Layer 11 of a small transformer language model trained on English Wikipedia (14 layers, counted from 0, width 96).
In attention head 2, each number of a token's query is one row of weights dot the token's vector x plus its bias. The head spreads its attention over the tokens so far by the softmax of query dot key.

Query weights of the head. A number n stands for (n - 500) times 0.00077.
q0 (bias -0.008): 412 511 329 611 666 446 426 450 503 474 450 473 650 597 615 519 725 698 518 669 469 438 488 602 414 674 386 616 598 607 403 570 706 319 550 586 477 468 542 599 629 624 106 551 300 451 488 668 616 268 417 415 714 677 571 620 400 387 410 599 523 465 588 432 528 523 406 584 374 424 571 429 521 385 585 505 459 476 369 499 644 435 518 451 420 497 576 501 407 568 503 492 455 257 594 543
q1 (bias -0.009): 542 351 405 576 556 525 469 314 526 596 533 429 584 574 698 618 342 363 563 597 519 285 443 568 625 557 619 542 629 574 516 406 298 503 598 331 356 467 282 465 576 308 402 542 359 535 600 520 519 602 533 634 490 535 393 543 500 489 760 401 219 329 271 545 597 489 516 505 373 437 613 681 582 572 447 342 428 571 461 459 505 613 774 672 614 625 683 560 589 399 430 549 575 534 349 580
q2 (bias 0.021): 411 396 692 570 564 558 438 705 612 569 373 498 521 278 383 439 570 579 496 384 466 627 565 451 371 554 394 433 454 640 365 456 650 446 414 621 409 531 571 555 478 452 647 543 657 522 571 497 479 361 394 384 522 584 337 560 379 522 284 579 561 580 575 591 432 598 557 454 467 460 472 293 435 561 729 625 484 501 430 582 478 409 559 459 394 592 396 445 501 268 467 262 544 433 485 609
q3 (bias -0.041): 582 578 655 609 530 520 538 567 575 643 387 567 562 498 450 449 541 631 405 438 365 445 409 389 407 460 407 461 572 722 362 473 589 351 524 438 476 550 611 428 408 552 588 508 533 645 659 540 525 304 421 472 615 528 423 562 282 506 436 603 499 407 702 470 459 609 527 331 558 608 634 369 518 522 440 573 506 426 388 513 461 403 545 655 368 521 396 501 655 399 407 355 530 483 589 623
q4 (bias 0.019): 606 358 240 345 688 498 528 505 416 601 491 338 400 793 502 558 511 440 358 507 461 421 606 553 551 369 538 517 519 575 455 481 542 481 534 298 359 546 333 610 460 384 608 537 700 635 482 468 522 464 483 518 492 521 541 402 591 621 730 591 403 507 474 509 575 440 533 553 456 495 478 477 513 435 407 398 482 448 683 469 466 735 455 544 534 511 485 478 616 580 517 380 510 454 545 571
q5 (bias 0.005): 601 633 669 532 339 658 802 425 380 686 667 595 403 491 420 522 477 371 613 612 534 558 542 607 674 430 480 131 252 149 787 458 461 559 616 399 706 301 684 350 307 574 613 365 563 300 452 421 424 530 504 632 770 89 599 525 320 343 738 471 427 425 487 373 464 378 364 352 476 664 515 464 607 493 235 472 706 434 308 405 475 404 534 508 518 539 494 393 520 564 428 681 454 827 473 464
q6 (bias -0.038): 298 880 207 329 740 412 217 670 518 509 359 585 519 646 470 566 533 870 295 506 360 331 180 284 513 743 459 655 493 843 301 596 360 373 283 589 380 964 635 699 343 474 248 514 539 549 370 537 566 284 699 315 513 975 447 250 688 786 361 661 516 504 690 543 418 736 833 742 785 216 631 610 144 413 503 349 65 602 666 936 601 292 194 709 727 326 621 623 374 632 583 180 659 134 574 237
q7 (bias 0.125): 197 701 404 346 580 232 225 934 744 668 554 494 364 582 364 391 460 764 106 421 556 513 329 430 416 764 381 587 469 885 414 733 612 434 306 573 277 628 363 658 444 495 280 734 726 632 703 487 593 248 400 274 656 838 321 503 534 495 345 822 517 554 791 441 281 780 508 687 738 466 564 727 41 569 361 252 182 369 568 802 329 426 642 717 617 737 213 430 497 401 265 24 697 522 417 607
q8 (bias 0.001): 433 378 583 351 392 631 510 551 458 410 547 581 257 346 622 679 477 385 437 593 498 445 600 332 469 461 503 485 559 373 464 585 490 416 615 543 352 559 575 647 553 415 480 686 538 566 478 553 583 476 472 488 413 413 373 672 521 468 497 484 455 477 578 381 412 470 484 590 568 586 339 507 381 516 696 539 439 491 488 341 473 317 250 359 587 473 477 500 720 578 611 485 388 766 355 342
q9 (bias 0.005): 491 659 455 601 523 422 548 390 452 616 486 559 497 558 359 565 542 445 674 294 421 491 274 542 600 684 417 497 341 497 597 548 466 513 390 549 569 397 425 590 205 748 358 295 338 465 395 740 435 437 549 453 541 380 716 445 625 469 663 593 416 472 426 452 598 588 424 385 567 308 763 642 571 400 576 496 561 675 452 558 511 540 698 490 459 545 715 520 477 446 473 714 495 304 833 580
q10 (bias -0.033): 464 503 563 499 405 475 374 546 582 437 501 512 371 510 309 448 455 512 496 614 609 549 434 416 522 440 388 358 504 614 364 488 475 511 518 367 423 753 553 325 715 846 450 139 357 635 462 474 562 610 699 636 543 447 533 518 389 356 597 498 381 533 539 379 411 424 592 491 396 553 332 380 604 571 571 531 575 386 658 498 431 478 433 589 579 529 390 423 724 370 398 562 677 547 472 524
q11 (bias 0.029): 399 680 450 544 692 521 555 405 517 558 482 561 477 569 384 376 517 602 706 332 381 323 366 507 579 701 413 416 367 560 604 507 537 535 773 393 520 261 426 633 270 485 429 587 373 458 537 611 423 522 348 425 403 377 569 627 468 425 687 516 644 361 421 463 566 705 320 354 533 368 661 673 439 444 448 474 548 668 403 564 532 425 517 556 417 713 642 595 479 630 461 501 445 575 751 651
q12 (bias -0.018): 599 434 394 406 396 594 470 370 397 491 455 517 506 494 485 538 551 385 443 705 479 660 451 437 675 552 498 459 497 509 513 545 469 574 247 643 488 706 734 481 501 626 507 403 463 629 391 691 632 352 669 681 721 447 576 362 632 471 470 589 367 558 477 488 480 457 551 668 555 588 586 483 502 594 606 507 399 449 369 502 451 464 358 380 532 433 528 414 549 583 546 571 547 457 456 284
q13 (bias 0.025): 309 306 650 485 620 610 455 609 544 577 449 430 518 272 424 440 670 435 659 416 549 598 422 565 517 693 460 491 476 417 581 542 598 618 434 844 343 583 384 626 435 345 480 453 624 284 448 360 532 590 415 509 493 574 459 472 659 584 287 353 420 672 176 460 515 311 666 576 458 335 447 407 539 549 716 544 529 488 448 578 515 550 529 288 569 542 462 467 439 510 521 399 672 462 315 311
q14 (bias -0.019): 455 488 341 373 451 512 455 649 592 281 306 565 675 687 403 411 684 400 440 668 529 495 605 432 582 455 460 452 426 499 387 542 311 632 506 545 389 572 456 516 722 560 445 698 339 556 589 504 436 621 486 476 394 492 442 462 625 377 788 408 274 385 383 375 573 630 468 537 410 552 499 654 348 641 477 489 435 477 630 536 479 469 541 797 539 380 436 452 339 566 455 646 468 503 609 697
q15 (bias 0.008): 415 670 485 545 633 340 567 368 395 642 407 515 623 387 462 384 424 589 417 459 380 560 427 598 658 611 489 503 524 481 701 569 666 537 442 570 674 536 403 644 160 295 490 647 706 386 681 385 386 442 377 563 630 314 583 364 446 481 463 564 470 495 433 661 604 483 685 451 623 546 621 412 499 463 457 495 633 669 312 577 548 536 646 402 438 750 507 449 314 481 478 311 610 621 529 478
q16 (bias -0.015): 569 637 538 573 359 574 663 498 410 586 571 647 338 589 478 598 469 468 330 460 436 384 409 329 413 312 432 418 591 635 484 490 557 497 649 125 470 365 474 544 432 505 674 628 537 631 575 431 396 331 414 506 573 498 616 477 348 513 534 503 453 510 665 736 520 546 337 402 520 567 693 478 488 484 530 619 566 477 488 297 436 526 424 450 526 595 577 536 661 518 574 373 306 542 496 555
q17 (bias -0.017): 343 425 417 345 602 505 451 512 439 346 491 429 550 682 574 373 474 403 464 619 480 591 606 595 431 487 506 517 503 515 426 393 416 458 634 582 455 545 517 506 789 277 745 738 404 486 567 367 463 529 368 527 392 356 411 561 497 369 668 530 401 457 436 655 424 434 498 470 480 395 469 696 291 636 746 465 350 488 432 536 434 377 291 571 562 608 443 526 560 623 502 301 549 725 419 619
q18 (bias 0.019): 513 494 625 595 561 474 650 436 586 487 479 399 569 191 517 428 461 578 670 381 482 437 458 500 568 659 492 480 342 422 637 498 645 493 571 670 652 580 693 493 421 695 433 480 546 350 462 623 733 508 514 432 474 767 425 565 434 505 399 585 702 431 524 277 343 605 672 370 502 495 355 493 430 431 568 460 585 478 477 570 500 362 400 523 374 504 529 538 275 524 545 462 430 457 444 555
q19 (bias 0.006): 319 283 432 446 711 708 273 563 426 278 435 484 631 547 465 529 742 382 593 509 566 518 436 598 610 686 582 462 468 354 575 563 385 683 301 647 363 723 477 594 569 507 541 365 424 336 414 575 499 615 702 387 493 658 493 489 769 532 426 482 392 673 291 227 660 384 638 690 539 266 437 653 552 550 520 444 477 384 516 634 430 478 494 412 532 307 524 453 408 581 479 725 811 252 539 365
q20 (bias -0.004): 487 344 325 462 534 501 437 590 475 644 535 587 560 628 357 347 614 413 460 641 529 530 472 431 563 534 561 615 538 406 284 436 295 626 311 490 275 655 521 383 665 457 572 411 323 388 454 487 472 535 567 607 670 542 734 354 577 305 427 414 410 701 512 487 637 491 384 675 453 328 493 607 486 545 380 534 421 435 567 400 474 530 584 460 578 478 616 460 645 439 503 563 538 429 577 387
q21 (bias -0.008): 572 544 440 456 612 327 497 524 559 496 490 629 560 581 599 385 405 501 394 872 478 541 681 509 644 421 473 448 535 438 432 496 451 348 554 361 666 634 669 407 639 570 644 701 478 618 523 433 391 540 422 509 595 361 494 544 352 325 266 474 633 419 782 385 563 489 486 430 440 528 317 465 441 560 446 454 534 388 571 521 422 90 393 552 476 696 337 526 576 410 520 340 424 694 441 564
q22 (bias 0.010): 499 343 521 517 589 505 493 380 320 612 664 643 341 719 660 535 501 431 457 546 421 711 550 535 335 492 578 556 640 546 346 468 522 265 470 350 555 351 263 601 391 465 741 495 391 647 476 446 282 340 415 537 650 450 799 503 385 492 488 647 387 547 536 634 619 316 327 503 595 532 743 593 538 474 563 576 431 431 379 368 376 379 510 229 476 637 584 551 743 630 510 411 655 619 643 442
q23 (bias -0.009): 541 589 500 548 339 514 665 594 702 447 436 544 441 609 380 516 529 379 472 588 485 545 485 451 536 383 373 450 346 621 470 426 469 581 638 475 356 265 378 607 627 462 422 628 556 505 531 488 494 496 356 532 379 534 489 537 514 429 757 451 292 383 453 595 396 598 398 377 493 541 640 573 330 499 568 471 432 662 391 381 562 685 504 731 507 505 589 421 397 453 467 507 287 607 489 692
q24 (bias -0.026): 452 268 629 471 516 810 426 634 562 559 449 569 505 641 434 422 837 474 504 474 494 524 424 584 334 533 503 550 650 581 283 481 454 566 497 673 201 454 250 527 430 457 614 351 468 573 479 265 426 522 395 498 525 662 594 470 471 539 374 372 283 598 261 558 587 331 466 508 250 422 611 492 558 621 674 619 492 395 510 510 440 654 597 442 487 405 379 501 482 597 483 514 839 270 510 450
q25 (bias 0.024): 193 460 557 534 499 677 363 464 296 426 489 481 465 430 474 480 647 454 605 192 441 472 521 388 341 682 535 601 589 492 278 502 354 390 486 645 456 617 547 587 217 440 497 608 352 518 441 359 489 459 385 589 269 371 508 485 584 657 447 528 564 605 240 774 545 447 637 589 418 438 515 539 495 675 959 651 537 517 650 547 492 389 455 283 530 567 553 653 433 606 643 466 604 359 537 339
q26 (bias 0.060): 234 368 542 440 564 392 462 687 609 619 558 598 488 323 504 361 564 563 666 391 535 497 578 490 628 643 462 528 496 362 439 488 533 346 510 740 286 595 392 570 331 441 416 537 348 399 429 260 446 664 433 540 415 574 541 524 565 443 377 351 538 601 348 358 698 498 458 492 181 422 407 476 608 496 557 536 689 468 699 600 449 344 665 403 453 642 371 594 365 495 489 495 488 491 493 442
q27 (bias 0.011): 650 366 471 645 442 550 605 530 653 481 410 452 729 405 566 324 619 469 516 578 514 681 561 644 644 486 394 455 344 393 658 349 720 496 450 682 753 298 702 539 364 629 435 583 720 531 538 613 454 464 423 499 559 522 371 343 573 638 445 552 557 458 277 435 588 548 633 402 574 653 519 433 598 490 354 376 570 549 318 611 606 608 526 477 327 545 467 317 208 480 451 569 347 393 513 453
q28 (bias -0.018): 516 553 573 585 632 633 317 368 413 444 500 526 448 384 482 581 486 635 567 284 472 460 303 385 440 608 462 483 429 512 535 530 488 475 410 397 606 694 628 482 235 659 512 306 444 401 488 549 499 491 602 471 491 555 470 385 545 525 467 562 513 780 604 545 522 499 660 601 608 391 518 428 577 498 680 599 591 422 656 579 518 396 469 341 481 551 618 603 479 455 498 436 660 355 512 395
q29 (bias 0.034): 559 751 312 429 493 319 577 407 347 656 485 383 520 535 349 426 398 592 475 431 485 444 442 664 732 720 418 514 520 669 715 553 629 743 681 435 543 477 647 327 415 545 535 367 633 675 471 531 515 459 572 524 564 160 485 483 560 518 522 522 698 319 494 648 595 596 533 420 426 381 433 400 588 518 383 380 614 566 423 548 383 651 500 491 422 628 477 468 478 573 391 406 468 630 379 590
q30 (bias -0.014): 531 645 495 645 470 607 664 532 539 594 417 555 620 483 282 386 598 463 402 591 443 339 320 204 609 455 424 468 516 489 470 545 638 529 483 471 263 557 585 647 239 483 374 653 436 465 692 555 557 401 516 606 597 520 510 428 561 494 497 379 415 631 374 511 481 676 409 487 313 580 820 457 502 552 375 598 544 539 478 481 501 658 480 554 429 480 528 540 259 469 555 603 447 192 524 471
q31 (bias -0.009): 735 436 507 458 442 657 421 411 474 623 476 457 401 421 492 648 674 529 619 438 461 437 325 387 453 541 596 480 497 589 464 627 454 453 491 430 418 393 565 514 502 541 412 289 430 645 287 865 675 472 698 403 507 671 468 568 492 581 552 474 392 458 585 363 375 526 457 535 578 534 536 406 545 358 500 516 336 461 521 521 503 648 482 514 529 198 541 552 518 602 538 623 595 358 474 423

Each question shows a short text with each token's key, already scaled and adjusted for position as the last token sees it. A number n stands for (n - 500) times 0.0047.

Then comes the last token's vector x. A number n stands for (n - 500) times 0.013.

0 "\n": 516 499 651 779 508 517 579 609 536 486 473 495 492 490 528 486 514 508 487 450 519 523 545 542 496 460 542 535 415 453 496 469
1 "|": 465 498 616 822 499 543 579 546 505 502 485 494 526 474 509 522 493 565 485 491 502 553 583 469 485 524 510 506 448 494 457 441
2 " December": 487 523 596 879 483 522 611 506 531 436 576 408 587 498 505 483 531 553 463 484 555 562 533 465 509 555 500 438 515 496 516 437
3 " 16": 542 529 595 881 567 527 626 496 550 441 493 417 545 470 530 484 517 516 443 451 544 576 539 459 494 571 518 453 517 406 528 497
4 ",": 469 489 503 741 517 526 581 489 563 456 527 440 593 490 557 475 487 591 435 492 533 542 499 492 475 575 475 469 492 513 492 470
x: 449 344 490 460 517 549 384 811 521 533 561 517 477 518 351 460 439 441 309 472 445 702 427 413 477 498 392 560 516 445 485 573 406 452 384 486 463 551 517 481 574 599 524 470 478 422 582 556 645 378 350 530 553 516 497 401 463 563 510 367 550 633 508 567 495 528 476 647 571 576 452 523 451 605 487 344 461 533 569 620 529 349 478 495 551 739 617 410 535 600 437 446 477 558 442 526
Which token does the last token look at most, and with what share of its attention? 2 " December", with about 50%

0 "),": 505 498 662 755 497 505 575 608 537 489 467 505 487 493 513 486 522 493 493 444 514 520 541 538 487 462 548 535 428 466 501 474
1 " Z": 457 480 517 706 541 503 563 523 477 545 474 498 519 478 459 500 510 521 461 512 579 488 567 481 473 464 440 473 467 550 458 489
2 "iz": 469 471 509 730 470 509 579 513 478 564 456 506 544 459 497 521 478 529 453 567 532 499 591 459 488 494 420 523 495 505 469 495
3 "in": 544 530 525 775 492 513 592 513 509 547 457 453 592 470 469 498 479 508 480 554 514 497 604 439 474 494 421 541 513 437 469 518
4 "h": 531 481 510 742 511 488 600 518 537 515 506 457 568 480 466 461 525 518 455 523 543 495 597 463 509 522 462 457 508 437 486 520
x: 441 547 590 440 497 457 514 461 579 509 844 543 538 495 465 515 388 605 376 433 723 596 430 510 518 476 536 632 495 445 427 528 552 462 271 469 404 577 483 537 493 495 534 403 498 574 540 564 714 471 384 496 442 528 534 323 657 489 527 444 576 565 468 572 417 460 410 463 671 527 601 551 498 500 538 345 387 350 646 486 493 439 513 353 561 529 592 396 584 439 358 390 435 540 365 636
To which token does the last token give the most attention? 4 "h"

0 "rit": 501 493 663 736 499 507 567 609 536 488 470 501 486 498 515 478 521 499 486 455 519 518 547 536 499 467 551 528 428 465 495 472
1 "o": 465 497 527 800 503 523 595 545 476 567 505 478 542 475 488 487 497 487 506 488 512 531 555 514 473 457 498 558 483 484 493 484
2 " Sant": 497 519 542 806 490 482 581 525 464 540 486 444 570 449 459 513 537 445 457 469 556 485 549 488 469 459 431 548 497 558 497 498
3 "o": 517 519 491 760 460 535 576 518 466 579 506 460 563 455 483 522 520 441 479 466 492 494 550 504 456 453 457 552 500 514 520 510
4 " |": 538 523 534 747 483 549 570 540 503 537 501 481 519 439 451 514 505 458 501 438 482 505 554 489 420 436 461 520 457 513 484 505
x: 565 446 522 446 466 455 376 922 607 560 674 490 476 461 437 476 529 578 393 405 643 494 533 571 483 432 495 507 435 423 489 481 504 597 317 555 442 499 572 562 441 460 446 495 510 569 548 462 517 336 419 440 512 473 424 485 597 376 455 461 573 617 569 585 423 561 423 469 517 479 561 503 428 511 555 445 426 498 496 680 438 537 497 517 531 579 441 448 416 437 516 565 471 469 406 542
To which token does the last token give the most attention? 0 "rit"

0 " |": 508 503 659 762 502 517 574 607 537 490 466 504 488 494 518 487 523 503 493 446 511 518 545 541 494 469 545 534 423 460 500 473
1 "\n": 505 503 530 829 523 550 606 545 506 485 482 453 557 471 544 529 471 520 490 477 513 545 523 510 482 466 455 566 436 457 501 476
2 "|": 473 490 577 799 480 559 559 530 485 508 520 498 517 464 515 516 471 550 500 514 497 563 563 450 472 497 502 503 472 509 433 458
3 " Min": 511 488 541 778 533 532 561 475 490 511 470 495 519 514 532 497 470 551 436 593 564 468 552 433 564 575 496 456 497 493 486 505
4 "as": 484 500 646 855 531 513 642 536 481 498 478 452 560 509 478 494 521 532 458 508 535 516 573 449 543 576 510 534 499 499 523 491
x: 470 496 518 553 409 494 464 591 523 549 928 400 506 503 466 489 376 497 372 533 623 589 569 498 372 396 487 769 513 543 444 573 581 413 365 526 530 521 404 442 415 489 481 539 483 626 565 493 669 503 380 515 457 503 510 349 535 574 588 468 607 498 451 590 279 449 493 659 430 623 499 533 499 569 505 412 420 379 629 538 366 513 482 349 373 553 461 509 477 494 418 473 669 567 412 462
Which token does the last token look at most, and with what share of its attention? 4 "as", with about 50%

0 " Order": 504 504 677 762 496 500 574 611 534 485 464 497 484 497 512 480 526 492 491 448 519 511 541 538 498 463 548 528 426 465 504 479
1 " of": 482 526 537 738 519 506 581 554 506 491 497 450 524 483 522 478 492 517 428 507 578 540 531 491 476 450 512 500 452 523 461 453
2 " the": 460 503 468 679 454 549 538 539 550 472 483 487 513 469 528 459 524 515 427 524 566 542 564 488 486 465 528 469 431 512 474 475
3 " Life": 579 490 607 838 525 504 603 528 530 503 495 458 530 487 491 443 496 452 492 553 533 520 527 440 501 535 491 514 550 448 481 515
4 " of": 516 550 505 718 498 505 574 537 514 478 517 421 537 474 489 449 497 494 435 514 555 524 536 466 473 465 495 498 476 518 449 483
x: 562 440 479 404 462 467 491 824 451 562 784 529 421 484 492 494 529 603 389 549 657 513 463 465 504 506 568 515 471 417 524 485 519 443 388 628 371 394 442 642 488 446 504 462 499 466 484 534 551 436 469 568 479 515 473 521 473 559 590 463 575 511 494 286 533 561 421 614 513 605 487 632 498 428 457 343 391 367 571 534 366 444 471 495 615 608 497 385 422 602 529 560 535 572 461 429
To which token does the last token give the most attention? 2 " the"

0 "est": 499 496 666 738 494 503 572 608 538 485 468 501 485 502 513 484 524 491 491 452 512 515 539 534 497 470 554 531 434 469 502 475
1 " to": 499 500 551 732 532 500 580 562 482 498 504 475 520 475 496 496 499 521 444 459 548 529 561 508 494 460 488 511 463 531 445 476
2 " the": 461 469 445 637 464 548 524 532 548 489 505 506 506 455 543 447 526 521 419 524 563 542 573 496 496 477 520 446 436 499 468 491
3 " he": 495 475 470 691 490 529 533 508 499 489 522 459 530 478 551 469 498 495 450 522 527 473 514 505 538 514 478 493 480 507 497 521
4 "art": 478 490 618 842 523 467 616 539 488 548 528 490 534 453 504 436 504 489 507 525 512 489 517 491 492 479 426 513 536 508 468 573
x: 485 535 545 357 244 314 537 521 418 595 796 574 450 514 490 538 573 622 567 547 565 529 438 526 503 493 411 580 516 498 415 584 513 502 475 493 403 426 517 453 351 509 559 475 344 655 573 448 671 516 533 521 522 570 430 344 413 654 521 412 497 412 558 567 489 543 459 631 609 525 536 617 481 416 451 376 470 433 614 563 305 473 464 490 340 505 353 415 548 524 416 655 593 589 458 553
Which token does the last token look at most, and with what share of its attention? 2 " the", with about 40%

0 "er": 500 496 668 746 496 499 576 610 538 489 466 500 490 494 515 488 526 495 482 447 517 516 548 537 494 470 550 529 427 465 505 468
1 " to": 498 504 554 741 531 500 585 564 471 502 506 472 523 472 502 508 494 525 437 464 553 536 564 507 493 454 486 518 461 530 445 457
2 " the": 461 466 447 646 466 547 527 531 540 495 503 508 504 455 542 452 525 518 417 531 566 544 578 492 503 477 519 449 437 498 473 489
3 " he": 496 471 469 693 491 532 533 509 492 492 521 463 526 472 555 470 498 494 445 523 530 477 515 507 539 509 479 498 477 507 500 516
4 "art": 478 489 617 845 528 468 617 538 486 548 523 492 532 453 505 437 504 491 507 529 512 490 520 490 495 481 427 516 536 505 469 568
x: 480 534 551 366 248 320 544 514 428 599 792 576 451 518 498 538 568 634 568 551 571 522 439 534 495 502 395 575 507 504 417 585 515 500 480 493 410 437 516 463 345 505 559 467 345 658 567 450 669 508 535 512 519 573 427 344 419 655 511 400 493 407 549 559 500 538 462 634 619 524 533 620 477 424 453 372 464 424 614 566 298 476 469 482 335 509 357 419 552 523 415 656 590 586 456 551
To which token does the last token give the most attention? 2 " the"

0 "ed": 498 493 675 756 493 498 576 609 534 486 465 500 484 492 518 482 524 496 485 450 519 520 545 535 498 467 551 528 428 464 502 472
1 " Sir": 506 533 622 863 513 459 608 539 442 512 484 454 557 438 474 539 508 454 440 461 595 508 548 459 473 466 464 503 495 532 550 497
2 "aj": 480 494 586 811 500 485 593 520 443 548 479 510 540 454 482 535 512 507 457 470 547 485 579 465 494 503 489 494 496 551 499 485
3 "udd": 506 511 615 829 510 479 595 511 480 532 434 506 548 466 513 521 485 541 461 505 537 478 565 457 505 537 473 490 483 493 504 499
4 "in": 512 532 550 837 524 523 611 523 497 560 463 490 580 448 482 526 497 510 486 500 536 510 593 456 462 491 461 511 505 440 535 491
x: 567 578 472 571 468 318 480 581 516 623 893 519 450 547 454 412 548 586 424 387 578 514 325 454 419 416 384 704 532 403 382 572 577 447 350 459 433 510 498 521 503 481 513 568 422 488 547 662 588 444 442 489 596 543 582 320 501 539 521 498 583 461 441 606 401 416 442 413 602 696 546 598 387 542 524 468 412 426 659 581 273 538 477 505 565 574 399 450 497 485 513 477 563 513 445 452
To which token does the last token give the most attention? 1 " Sir"

0 " Comp": 506 498 664 741 499 508 572 609 536 485 463 496 488 502 514 489 523 496 486 452 513 512 545 538 499 470 550 534 425 464 500 470
1 "an": 484 483 543 816 475 531 594 536 452 554 499 526 534 454 509 531 498 505 467 515 533 523 560 474 484 461 473 544 483 553 509 479
2 "ion": 517 472 632 834 476 500 610 545 500 539 480 457 564 492 457 503 516 452 474 494 527 480 571 461 503 510 496 540 494 488 525 493
3 " of": 489 512 500 713 476 501 584 540 516 488 490 448 511 479 472 475 519 492 417 492 557 524 562 480 490 459 512 496 455 505 468 470
4 " the": 561 472 453 659 480 549 538 537 554 479 486 497 508 467 525 458 530 514 420 522 560 540 567 495 485 468 524 465 422 509 480 473
x: 447 470 470 475 471 514 496 878 655 554 853 509 473 518 438 521 477 423 382 556 621 459 524 480 517 504 487 531 544 488 547 503 534 516 415 538 479 535 440 583 504 481 407 530 466 395 353 471 620 429 512 474 425 566 426 478 512 528 518 538 549 563 523 377 524 538 442 563 513 499 586 551 455 533 473 237 496 326 538 468 409 501 553 468 559 491 463 475 514 467 466 446 471 531 419 545
To which token does the last token give the most attention? 0 " Comp"

0 "est": 499 496 666 738 494 503 572 608 538 485 468 501 485 502 513 484 524 491 491 452 512 515 539 534 497 470 554 531 434 469 502 475
1 "ment": 491 464 673 858 441 483 634 550 518 512 477 472 546 496 463 497 481 450 505 518 508 512 543 433 492 525 507 525 536 461 499 519
2 " Company": 490 503 607 851 503 498 635 558 486 521 470 463 524 509 441 525 532 413 455 464 542 445 537 493 528 480 509 533 471 541 540 507
3 " Division": 467 537 621 890 514 504 603 539 504 512 470 433 549 525 436 516 533 407 469 455 501 397 498 508 521 470 450 535 485 530 525 570
4 " in": 482 536 471 705 457 534 577 552 499 493 528 438 530 497 516 503 518 462 428 437 555 450 465 548 473 466 479 528 457 558 523 492
x: 528 432 467 327 371 542 451 779 598 425 609 555 442 479 391 538 605 497 270 484 639 577 522 477 536 515 533 451 493 536 581 508 473 411 369 401 488 361 476 516 444 441 427 544 482 406 649 567 519 501 337 572 536 496 608 350 418 511 587 589 505 587 493 342 557 676 433 621 587 494 550 552 504 573 494 398 471 416 623 560 501 441 637 572 552 566 484 407 428 541 481 505 423 492 414 494
Which token does the last token look at most, and with what share of its attention? 0 "est", with about 70%

0 "\n ": 512 507 658 774 505 517 575 606 539 484 473 501 487 487 519 484 524 498 496 438 512 520 537 541 484 461 542 529 425 463 500 475
1 " -": 520 567 632 863 519 515 601 574 507 491 487 470 519 474 465 508 536 503 481 379 523 536 547 520 453 480 492 528 467 495 498 473
2 " Rec": 510 504 595 849 502 542 589 538 496 545 463 494 543 498 474 534 562 497 475 475 528 489 553 508 492 537 442 542 513 482 520 439
3 "ip": 501 490 557 759 518 514 588 497 486 525 482 501 544 532 462 542 501 502 453 539 512 451 537 478 504 503 457 515 496 549 515 515
4 "ient": 490 463 636 851 525 443 623 526 494 530 447 497 532 515 460 547 505 483 454 535 508 461 561 451 502 523 477 502 514 488 518 501
x: 436 532 396 602 558 452 528 500 529 599 841 482 407 382 406 580 564 560 508 618 618 614 381 438 483 555 405 535 542 581 477 469 467 438 344 511 449 459 382 722 449 515 501 582 512 541 507 464 513 460 567 393 500 473 348 482 607 554 489 562 549 598 464 569 521 468 343 498 562 621 521 521 638 449 402 357 502 438 466 708 290 522 597 385 532 663 430 505 450 465 442 539 609 528 327 405
Which two tokens does the last token look at most, in order? 4 "ient", 0 "\n "

0 " Championship": 503 507 679 759 499 509 574 608 538 482 469 495 488 499 519 479 525 494 495 450 514 516 533 539 498 468 549 531 428 465 505 479
1 " |": 470 524 590 771 526 556 574 552 521 506 472 496 495 471 502 499 511 517 492 460 489 522 537 516 462 473 491 518 431 503 481 488
2 "\n": 482 496 522 836 521 572 618 532 498 489 454 470 532 488 549 530 476 528 499 473 491 512 503 523 497 502 457 580 438 459 512 476
3 "|": 501 490 551 774 458 584 558 528 496 508 501 495 515 470 517 508 485 548 502 517 496 551 558 460 469 504 494 508 466 504 434 460
4 " January": 496 531 580 871 497 532 618 505 517 432 575 394 583 489 501 476 533 537 456 485 567 550 515 442 497 555 486 456 514 518 511 442
x: 495 333 471 359 385 368 429 653 643 510 628 445 445 432 440 450 443 453 299 488 653 537 528 469 522 588 343 500 610 470 412 563 447 395 417 587 577 502 475 556 573 528 601 512 439 549 482 437 647 294 281 413 586 551 523 411 522 632 455 521 499 575 555 529 594 599 491 677 472 565 559 469 595 575 597 454 520 385 567 669 454 322 498 530 473 735 485 485 527 426 531 465 509 515 456 458
Which two tokens does the last token look at most, in order? 0 " Championship", 4 " January"

0 " feat": 501 499 671 750 498 502 575 611 536 486 467 496 488 495 518 485 522 497 486 448 514 514 541 540 493 468 549 531 422 468 499 468
1 "uring": 495 478 583 760 507 499 598 556 502 507 473 498 512 461 483 503 546 503 432 474 548 532 576 496 473 485 498 502 487 500 499 443
2 " a": 473 484 499 678 474 504 571 559 507 521 464 486 494 483 508 515 528 494 414 510 559 492 587 504 498 485 523 487 453 482 480 456
3 " R": 509 501 502 750 484 498 570 516 460 545 495 457 531 477 507 483 495 475 469 549 532 485 537 479 519 493 476 493 502 493 478 529
4 "ing": 522 489 586 760 566 506 572 506 525 555 477 487 564 492 481 498 491 513 494 561 496 479 567 436 468 535 424 507 564 513 464 540
x: 532 547 559 454 447 431 296 542 507 561 871 403 427 482 574 593 643 602 351 514 627 623 416 459 502 471 383 477 428 529 476 624 469 557 415 653 454 426 490 692 451 564 364 456 473 498 511 557 605 401 458 488 489 475 522 475 429 562 523 525 471 677 425 622 280 488 434 624 559 492 462 679 563 523 418 402 444 472 435 422 259 491 570 387 552 537 467 406 584 494 616 528 485 511 448 543
Which token does the last token look at most, and with what share of its attention? 2 " a", with about 30%

0 "St": 506 498 667 754 499 506 574 609 533 486 470 499 487 497 519 484 523 496 487 451 518 516 543 539 500 467 551 531 427 463 503 472
1 "ate": 490 465 602 845 479 516 602 548 536 515 495 471 546 485 481 489 545 487 467 511 524 522 551 485 468 485 476 532 491 482 508 495
2 " championship": 489 485 652 893 492 487 618 545 535 498 513 438 536 530 448 473 509 425 493 499 487 470 491 472 510 482 468 528 482 508 461 558
3 " ch": 478 501 565 782 456 509 599 549 527 483 507 448 496 507 459 507 521 444 443 475 490 464 504 505 500 465 465 509 474 533 473 534
4 "ampions": 531 492 699 910 485 485 637 547 498 536 499 434 558 498 480 499 501 416 498 490 519 494 483 481 468 486 491 538 483 497 517 543
x: 401 537 373 465 278 445 444 656 549 625 821 399 481 440 432 604 555 548 456 445 529 548 611 412 424 472 529 672 505 441 498 575 449 357 429 646 510 436 495 566 493 496 494 627 518 607 531 442 529 493 309 402 456 466 594 392 498 643 505 571 486 519 609 554 400 576 419 562 469 593 502 450 562 571 584 397 335 561 497 639 425 496 547 590 538 361 370 430 473 496 371 568 503 551 321 543
To which token does the last token give the most attention? 0 "St"